Layer 10 of a small transformer language model trained on English Wikipedia (16 layers, counted from 0, width 64).
A neuron's activation on a vector x is SiLU(gate . x) times (in . x), where the dot is the dot product.
The model reads these tokens: " " "18" "67" " (" "D" "ied" ")" " |\n" "|" " " " |" " John" " Cat" "ron" " |" " Ass" "oci" "ate" " Just" "ice" " |" " T" "enn" "ess"

The vector x that enters this layer's MLP at each token. A number n stands for n times 0.02.
0 " ": -18 -13 -11 -25 3 24 4 11 15 -17 -5 61 -13 3 1 -9 14 0 8 -15 -7 -2 17 18 -5 -14 10 17 -3 13 -6 -24 -1 -23 -12 0 -1 4 -28 -28 -25 30 -24 5 -3 8 -1 -35 3 6 -5 21 -1 14 2 26 -8 -46 9 -15 5 4 -3 -21
1 "18": 13 -4 -8 17 -25 8 1 -8 7 -41 -11 44 -15 -7 -44 -7 23 37 -4 -13 -14 -3 -18 -11 16 8 41 -27 -23 21 3 -21 -12 -7 11 -18 -18 -11 23 -33 -17 25 -4 4 4 17 4 -50 12 24 -19 -12 13 7 -21 7 9 -50 -3 -2 13 18 -12 -2
2 "67": 10 9 -2 15 -31 -19 -2 3 3 -19 7 58 16 -34 -5 16 -1 24 4 -4 -9 -16 -14 1 -6 -8 3 0 -25 16 -32 -12 -30 -7 7 -18 -14 -28 -4 -38 -13 -1 16 -23 18 0 12 -46 12 9 -4 2 33 5 -13 20 11 -14 13 14 -12 -3 -6 -16
3 " (": -12 -10 16 18 10 -20 -18 2 -16 -35 -21 45 -12 -3 -4 -12 14 11 24 -9 -11 -6 15 2 -31 -9 -23 -1 5 -10 -31 -28 4 10 19 -27 -9 33 -32 -10 -32 41 -14 16 -5 -9 2 -26 -21 -1 -34 -15 -4 9 -29 34 -5 -37 8 6 12 2 -15 -19
4 "D": 28 16 19 16 -1 -3 -9 -9 3 -18 -31 18 3 -1 25 -6 -12 -14 -9 -16 25 6 -10 -75 22 46 5 -42 21 -12 -11 12 -4 -30 2 -17 5 16 -5 28 -21 17 2 -11 -8 35 2 -32 -17 -1 -5 8 3 7 -14 -4 13 -49 9 -25 -6 -2 -7 4
5 "ied": -17 14 39 15 -6 -29 23 -4 -10 -8 -3 39 25 -5 -1 -20 35 8 22 6 -12 8 7 17 27 25 22 -8 8 -4 -5 -4 7 -6 39 -20 15 -28 48 26 -12 -37 -17 -17 16 16 2 2 2 35 15 6 -21 -5 -5 1 -1 -37 -44 13 0 -17 -35 -1
6 ")": 1 -2 -8 18 -31 -14 4 4 -12 -9 -12 59 11 -12 -1 7 -15 1 22 -7 4 -1 25 -16 18 -25 26 -6 1 28 0 -10 2 7 -2 -35 -40 0 9 -7 -19 13 4 18 6 8 -2 -30 -13 4 -8 -31 13 -7 6 11 4 5 0 -40 35 -1 7 -2
7 " |\n": 4 -7 -11 51 -16 -4 11 -19 -7 -19 -1 40 -13 9 4 -11 4 -3 -5 12 3 0 18 -1 6 2 6 -13 -8 16 -4 0 13 24 1 12 -17 -18 -20 21 -4 45 20 1 14 -4 30 -27 -17 24 -11 -4 -19 -11 16 5 -20 7 -8 6 26 22 -21 -8
8 "|": -3 -35 4 32 -8 1 3 7 11 10 1 57 -4 9 1 -5 4 -4 4 -17 17 16 6 11 6 -7 11 9 7 7 -9 -24 0 -17 -8 12 -8 -2 -11 10 -18 53 -11 8 -13 -13 -12 -20 -10 2 3 18 20 13 -5 3 -8 -46 5 -1 2 10 4 -13
9 " ": 20 1 4 -42 -21 -13 1 -1 -9 10 4 38 -4 -17 -14 -1 6 11 1 -18 -24 -4 27 -8 -5 7 14 -15 -3 10 -7 -33 -20 -22 11 19 2 7 -22 9 -17 17 27 -10 -20 -9 -4 -19 10 7 2 -4 -7 42 24 -6 -23 -43 3 0 -10 46 -19 -2
10 " |": 1 -7 2 59 1 -15 -10 -2 -13 18 23 29 11 4 -3 -21 2 10 7 -15 -9 5 20 -15 4 7 28 -48 -8 12 20 -21 -18 -29 13 4 -2 15 3 20 -1 17 -9 8 -4 14 -10 -19 1 21 -2 -4 13 13 4 -15 -18 -27 -2 -8 -24 20 -18 -11
11 " John": -9 -15 10 11 -32 1 -18 5 -4 -2 -16 55 16 -7 -19 23 0 5 -18 -8 -4 10 -7 -31 -9 -3 -4 11 21 -2 -15 -8 0 -12 45 -16 -9 5 -10 11 19 -41 5 24 -6 -3 -15 -4 4 23 -12 27 21 -1 6 1 -4 -16 12 20 -41 -8 -43 -14
12 " Cat": -30 -20 -9 -2 -14 12 6 -22 -8 -16 -7 54 -10 18 7 23 3 -10 23 13 -1 17 -29 -48 -5 -4 11 2 11 19 -21 -2 -11 31 12 4 -14 -5 28 18 9 -9 11 16 13 -11 2 33 16 4 7 6 -9 30 16 -8 34 -9 14 18 -29 2 -4 -14
13 "ron": 30 -20 -4 2 -18 -5 -25 -20 37 -29 -36 37 -8 14 -7 23 32 -25 -3 7 4 -7 -3 -34 -12 10 3 33 29 20 6 21 30 26 13 34 4 -32 7 0 -7 -25 2 -10 7 -26 -8 21 -5 -8 -19 -10 17 22 -9 26 28 40 7 17 -42 -2 -3 11
14 " |": 17 -5 -5 54 -29 9 0 -24 24 -1 4 42 7 6 0 0 2 4 8 -4 1 -10 25 -13 -6 -14 6 -11 -2 -9 33 -17 1 21 6 11 -2 17 18 13 -12 -7 -8 0 6 19 -16 -3 17 -19 -4 -2 7 -8 47 -45 -3 -9 13 5 -6 6 -10 -2
15 " Ass": 12 -3 6 23 22 -4 8 -20 9 -17 10 24 -19 22 28 10 -10 -12 7 -10 -10 22 -1 -65 -15 35 -7 9 3 26 -7 3 25 -3 28 10 5 10 39 50 -23 -11 5 5 1 -13 32 10 0 33 -5 44 14 15 2 -5 1 3 20 -16 7 28 -33 1
16 "oci": 8 -6 17 11 -26 -34 -6 -2 14 8 -12 34 14 34 7 11 34 -14 -28 22 -37 0 -5 -28 -22 -3 7 62 10 16 14 20 4 -10 -13 7 -21 -13 -5 2 2 -6 46 -15 -24 -14 22 5 5 6 5 15 42 27 -8 -13 -5 11 2 -24 -14 0 -36 -9
17 "ate": -2 3 26 11 5 -6 -6 -8 3 8 -15 57 12 6 8 -6 37 21 1 17 9 31 -11 14 -15 -15 -10 -4 -7 -7 6 12 -5 20 -9 10 16 -3 -1 14 -18 -44 19 19 -7 -8 -1 9 16 -13 -6 -8 26 33 27 -43 -7 7 -18 2 13 29 -31 -3
18 " Just": -30 8 18 7 -7 22 -14 14 -3 -28 -5 48 -32 19 12 37 -2 14 -16 8 -8 28 6 -25 -15 20 -26 -14 14 27 4 -20 -16 4 16 21 20 27 10 -4 -8 -30 14 2 -6 -29 -11 1 10 11 -1 11 27 -12 -14 -27 0 22 1 -19 -19 6 -49 1
19 "ice": 0 20 -4 23 -24 -3 -8 7 7 4 -3 60 -2 11 -23 24 3 3 13 21 4 23 -13 -1 5 -11 -3 13 17 8 -4 7 -26 -5 18 -9 -1 -12 -9 -8 -1 -38 12 8 5 -16 -12 13 12 -15 1 -13 16 53 13 -1 -2 5 -10 7 20 26 -12 -15
20 " |": -1 2 4 55 -3 -8 -1 -17 5 8 -9 48 -27 5 -4 9 3 11 -3 2 -12 -9 29 -9 -6 -17 0 -14 12 3 25 -10 -23 5 -1 11 -7 15 -15 14 -18 -12 -15 10 15 13 -19 -6 11 -9 -6 -12 3 -10 34 -17 11 8 12 1 -17 0 -1 2
21 " T": 7 13 -24 3 3 2 -21 -39 -19 -45 -13 24 -4 14 3 -25 -19 4 16 -7 7 -9 -16 -94 -12 9 0 1 14 -9 -2 -1 -2 -4 5 -1 -8 23 -16 -10 -2 16 15 23 10 0 -6 -15 4 13 -13 26 -25 18 9 4 32 -31 -2 -4 -19 -1 -22 0
22 "enn": 55 18 -2 8 -20 8 16 -5 0 -28 0 12 17 38 14 11 12 20 -13 -5 14 11 7 -35 -2 27 -6 -1 18 34 -16 -10 43 -2 23 -9 -8 34 34 12 -24 -24 4 -1 -20 45 12 19 -1 -1 1 13 -25 10 -7 -1 0 15 3 31 -35 -44 -35 30
23 "ess": 18 24 5 -9 -30 -3 4 1 6 -31 17 39 26 23 11 40 -6 27 -12 2 20 -12 -9 -15 15 16 -15 -14 32 35 32 19 18 9 21 -54 5 -10 9 2 -28 -29 -29 7 -12 14 20 31 18 -8 -1 -1 20 25 -4 -21 1 19 -20 8 5 -12 -32 31

Each question shows the input weights of one neuron of the MLP. A number n stands for n times 0.013.

n368 gate: -2 -50 5 30 17 -15 -1 6 18 56 16 -12 37 -22 -16 -13 -4 -28 1 -45 -8 29 2 10 -29 -7 -5 7 -14 -24 -39 -4 0 12 -30 31 5 -5 13 -10 -3 -7 16 -17 -16 17 -34 -12 36 -18 14 17 -10 2 -7 -25 -1 -27 -16 -33 42 -13 15 13
n368 in: 2 -19 0 14 -14 8 -20 10 39 -11 -7 -3 -7 16 -10 10 -11 -32 1 -5 2 3 -16 11 -2 22 -7 -18 -1 4 -25 5 14 -2 12 3 22 1 -35 9 -9 18 -9 -26 0 -19 1 -21 -10 -13 -28 24 -5 -27 3 -37 12 6 1 17 18 9 14 -19
On which token does it fire most? 8 "|"

n287 gate: 5 10 -19 -35 -47 14 -16 -36 55 -5 -25 -40 7 19 15 -17 13 40 29 44 -18 16 13 12 -16 -4 -6 -14 30 16 11 4 33 8 -2 -21 -26 0 31 -23 -16 -29 -3 5 12 36 0 -3 -14 -25 17 -1 24 13 -39 -11 -35 10 -2 -1 9 -25 22 9
n287 in: 13 5 -3 -13 2 -3 10 21 -2 -3 -29 -2 -10 21 0 7 56 -13 -1 21 27 -10 7 19 -13 -12 -21 -5 -4 15 -12 6 23 -20 29 5 1 10 5 -10 11 7 -10 9 20 -15 25 -27 27 -9 13 26 21 -1 7 -12 -7 -21 -26 -16 -8 -11 -11 25
On which two tokens does it fire most, strongest first? 22 "enn", 23 "ess"

n230 gate: 13 21 6 -7 1 -2 11 -12 -7 -16 22 2 11 26 -17 -28 -39 -21 -4 4 28 -8 23 35 5 -7 -11 4 -46 1 40 14 28 9 -18 -33 16 -4 -26 -16 8 19 -8 -6 17 23 -21 10 18 23 12 2 22 13 -12 -15 22 10 25 -9 3 -1 6 -14
n230 in: 0 4 2 -20 14 -7 -2 10 -13 33 14 5 -55 1 -23 -9 16 24 -28 5 23 -24 -6 -12 1 -12 -16 -12 -10 1 21 -14 20 -3 6 5 -16 0 -14 8 -9 9 0 -10 10 32 11 6 5 -33 -10 -6 -17 -9 -3 9 27 -19 3 -12 11 -4 -14 19
On which token does it fire most? 11 " John"

n246 gate: -43 -7 -15 -28 39 0 17 9 17 -2 7 -27 -11 1 -42 17 27 -18 -1 -1 -6 44 -2 22 -2 -30 -13 -2 4 19 2 25 -8 -7 1 -2 -7 -10 1 0 -23 15 6 -11 -27 18 -44 9 -14 -8 -38 -14 -5 27 -12 14 1 -33 19 -20 13 5 0 -28
n246 in: 8 0 20 1 13 -6 -4 24 16 -5 10 9 -3 13 9 -18 34 -3 -21 -7 -19 27 -2 -16 21 -28 -13 -22 1 32 -20 3 -12 4 31 28 -6 11 2 -30 -1 -18 4 1 -17 -7 -16 25 -26 -6 8 14 4 27 -5 2 34 11 3 28 14 19 4 21
On which token does it fire most? 19 "ice"

n335 gate: -23 -28 28 -12 10 20 5 -5 -7 -20 32 -17 -7 -5 17 10 -11 7 -11 18 9 -6 0 -12 6 -16 5 2 -12 5 -50 -16 -5 22 -23 15 18 3 10 -6 28 -13 7 11 -8 2 27 -17 19 -12 -2 32 -9 -23 0 25 23 -24 0 -20 -12 3 5 -34
n335 in: 8 -31 -8 12 -5 -6 -26 13 18 -10 -10 -2 5 16 -6 10 -16 0 3 -12 6 20 -17 -11 19 14 -23 8 15 13 -10 -12 -34 -13 -5 5 -8 5 19 16 -12 8 10 11 -13 20 1 -23 -16 11 22 3 5 -41 6 20 5 7 14 7 3 -14 0 -4
On which token does it fire most, and how strongly? 17 "ate", at about 0.24

n274 gate: -44 19 31 4 1 12 -4 21 -11 -42 42 -12 -3 22 18 19 8 14 6 -3 13 35 -17 53 -1 -23 29 -38 -14 17 14 5 -21 25 -8 -3 -30 -11 -10 -3 -7 -7 13 27 15 -18 18 -17 -58 -11 -14 2 2 -3 -14 -2 24 -11 6 4 23 -8 17 -3
n274 in: -26 -8 12 -14 -20 46 -6 5 -13 6 1 8 -3 14 9 -11 14 1 -24 -27 -16 -1 -12 -15 -22 -28 -36 23 -27 11 11 0 -9 17 9 -16 -6 0 -5 -4 18 -9 -2 -16 -12 -26 -23 5 0 10 -4 7 25 10 14 0 5 11 -40 -2 -17 5 12 2
On which two tokens does it fire most, strongest first? 4 "D", 18 " Just"

n240 gate: 10 -7 2 -27 6 -3 18 -12 22 -4 5 -20 1 16 -5 -38 -35 0 17 -4 24 3 -12 -3 -4 -6 -15 -15 -17 18 19 2 -13 13 -27 -12 -7 -38 18 -20 3 -15 -10 17 -20 15 9 -7 7 28 14 -26 -19 18 -2 2 -3 -11 -15 -8 10 -9 -14 -28
n240 in: 2 8 -1 6 -4 0 -8 -10 8 -3 -2 -3 -17 -4 -6 14 22 30 -29 -18 -1 -4 7 9 0 -18 -1 6 23 -2 -17 2 1 19 -4 6 -4 -23 -11 -23 -35 14 -21 -6 0 7 8 18 1 0 9 5 8 -1 8 20 18 -6 -22 23 -4 9 -18 2
On which token does it fire most? 1 "18"

n266 gate: 0 4 -18 -19 -19 15 33 -9 3 -35 -17 -24 7 30 -28 -26 -56 22 21 26 49 4 -26 34 -15 14 41 -42 -2 -2 2 30 -9 -6 3 -13 -21 -34 -25 -31 -13 1 -12 25 -4 19 11 20 10 -6 -8 3 -16 -24 38 -5 13 27 48 -11 8 -6 7 17
n266 in: 6 7 -9 -16 29 26 8 14 17 -5 7 -2 4 -13 -5 -28 4 -8 5 -17 24 42 -9 -1 -8 -10 12 -1 24 -18 -7 -29 19 35 3 31 24 0 4 25 -7 29 -19 23 16 19 -5 10 9 8 -34 22 1 10 6 -10 3 -6 8 6 -9 23 40 20
On which token does it fire most, and how strongly? 16 "oci", at about 0.45

n105 gate: 41 -4 -14 -20 25 10 -22 15 -20 -6 23 -41 -39 15 -33 11 -12 -10 10 4 62 14 -41 -2 -32 -12 17 -15 11 -24 -10 4 13 -22 -21 7 8 -5 6 -6 -6 -8 -15 43 26 10 -1 -44 -21 25 36 -8 44 -18 -12 63 -18 15 -11 2 -15 -5 -16 -35
n105 in: -10 -10 28 -12 7 0 11 21 2 29 4 -7 5 -18 2 -8 -16 16 17 4 24 28 -6 -13 -23 15 -18 -20 -25 -3 -36 -12 -1 35 -47 -26 -10 -20 26 2 -8 -4 18 -1 -14 3 9 -12 27 7 -15 15 25 -15 -2 -2 -4 -4 4 -5 17 -48 -13 -7
On which three tokens does it fire most, strongest first? 20 " |", 9 " ", 19 "ice"

n217 gate: 15 -2 -1 -13 -13 -12 16 -1 -5 -22 -21 -9 -29 13 -12 17 18 38 -11 18 3 -8 -7 22 -9 -22 34 34 -12 -30 -37 31 -8 24 -14 -8 -19 -11 10 26 16 3 22 -29 17 18 -12 -2 -25 26 -10 1 -19 -14 -20 6 -31 -26 7 -23 -7 -6 10 -3
n217 in: 19 -15 -11 16 -22 13 -19 -22 3 1 -2 -8 -14 18 -15 15 21 -20 1 -5 -12 19 -6 2 13 17 -7 9 -17 -18 -23 5 29 -8 -7 37 0 -11 -35 17 -23 8 -22 -16 -1 23 -10 14 -7 -2 -11 18 -12 -26 -3 -11 5 -11 7 -16 -9 -19 20 7
On which token does it fire most? 23 "ess"

n383 gate: -24 6 6 26 -14 1 11 11 10 14 19 -13 29 6 -9 27 -9 -53 -33 29 -10 -36 24 -3 27 -16 -5 1 16 -48 -9 21 1 -1 -8 8 -28 8 -11 -44 26 16 12 1 -25 -17 15 -6 -30 -21 -3 -5 -19 -21 11 33 -11 1 29 -27 -15 37 -28 -10
n383 in: -9 15 3 9 13 3 5 10 -13 -21 -1 -1 -18 39 4 19 -5 22 -19 -23 -12 0 -8 -8 13 15 8 -7 -9 -24 15 29 0 10 -11 -4 31 14 -23 -21 2 2 7 -15 13 -29 2 7 1 -25 13 19 16 -31 17 8 24 16 -4 1 4 -16 -6 -3
On which token does it fire most? 5 "ied"

n39 gate: 16 9 -75 16 37 1 -24 8 -8 23 6 -16 5 31 4 -59 -7 -34 18 17 2 -16 -11 44 3 -35 39 -6 -43 20 -23 15 13 -34 2 -1 6 -15 -19 9 -26 3 -3 19 -34 16 -5 -17 -10 4 7 5 -3 3 -51 -19 23 -12 -20 -4 32 1 -15 -34
n39 in: 22 9 -16 13 25 14 17 32 2 -23 -12 13 8 21 39 -30 24 5 -5 -3 9 13 10 5 -6 2 21 -8 -17 32 -10 20 8 1 9 10 -6 2 14 15 13 14 13 2 8 -9 22 -13 -4 -16 -5 22 0 1 16 8 -4 -4 -53 -11 -9 -14 21 -44
On which token does it fire most? 0 " "

n235 gate: -18 16 -3 0 -35 -8 -2 -15 -38 7 19 -14 -2 0 -2 25 18 -2 -1 24 -33 -13 30 -4 36 -6 -19 9 5 -28 5 11 14 4 12 20 -6 -12 14 -5 4 -6 1 20 -32 -9 11 -24 13 20 1 -4 10 16 -32 14 12 3 -11 5 10 6 -8 23
n235 in: 7 -22 -10 4 -6 -2 -31 -3 14 0 -4 3 28 11 6 38 -17 -20 -19 22 -4 11 -10 -6 5 -3 -17 17 1 -19 13 -11 12 -6 -18 20 -22 -14 -25 5 10 -9 -5 3 4 2 -3 14 35 -2 -10 3 -7 3 19 -15 32 18 13 12 -4 11 12 -4
On which token does it fire most? 16 "oci"

n183 gate: -8 -3 -13 -19 -2 5 16 -11 -7 -24 -18 -17 5 21 43 -2 16 -19 10 -20 -17 -7 -11 20 6 -3 -9 12 6 19 -5 2 -1 -22 2 -13 -25 -30 -45 20 36 25 -3 -34 -25 21 -19 -10 -12 14 1 8 -8 -16 8 12 3 -17 20 -2 -5 -23 -15 -1
n183 in: -17 -14 -17 9 15 -4 12 -35 11 9 -7 6 -16 -2 -1 -19 -6 13 16 0 -3 -14 39 22 -13 -13 2 6 -25 -4 19 20 2 15 -10 -10 47 8 6 -7 29 2 0 5 21 0 1 14 -11 -18 16 -23 20 -15 -5 -2 -28 8 0 -24 0 24 13 0
On which token does it fire most, and how strongly? 23 "ess", at about 0.24

n381 gate: 4 5 2 -18 -3 -45 2 -33 -23 -13 16 -14 -29 -19 -6 -6 -29 25 -34 -6 6 -2 3 1 -7 -18 -28 21 15 -25 18 5 34 -38 -5 34 -40 4 12 -7 -11 28 -24 2 -15 21 -5 33 5 35 1 -11 11 -17 5 12 -10 -16 -6 21 -1 -33 15 -14
n381 in: -20 2 9 -8 -9 14 22 -9 20 -25 -3 -12 0 27 -9 17 24 16 -11 -20 -16 -7 -8 3 4 3 -8 -9 -6 22 -12 -10 -37 -11 -12 20 10 -11 39 6 9 28 -2 -17 30 7 28 7 -27 10 -8 -1 -18 17 15 -3 1 5 10 28 -4 -7 -19 5
On which two tokens does it fire most, strongest first? 22 "enn", 6 ")"

n117 gate: 12 4 18 -14 20 -45 17 -39 12 6 24 -34 -1 -25 24 -31 -9 -21 -7 -23 11 -26 7 1 5 -8 28 -26 -15 -58 -24 20 4 32 -26 -3 8 10 -10 -22 -5 14 -7 3 10 17 -13 -8 -20 -16 20 16 5 -25 38 30 18 10 33 5 0 -6 16 -21
n117 in: 22 24 -20 -9 -7 -34 -11 2 21 9 12 -12 12 1 34 -32 -19 -4 3 -12 1 0 3 3 1 19 -28 -3 -23 2 -13 1 12 5 -3 -48 -13 -7 -3 -7 -15 -6 5 9 32 -15 -17 7 4 18 -1 22 -14 -1 12 -22 -6 -44 -12 20 4 18 9 -3
On which token does it fire most? 13 "ron"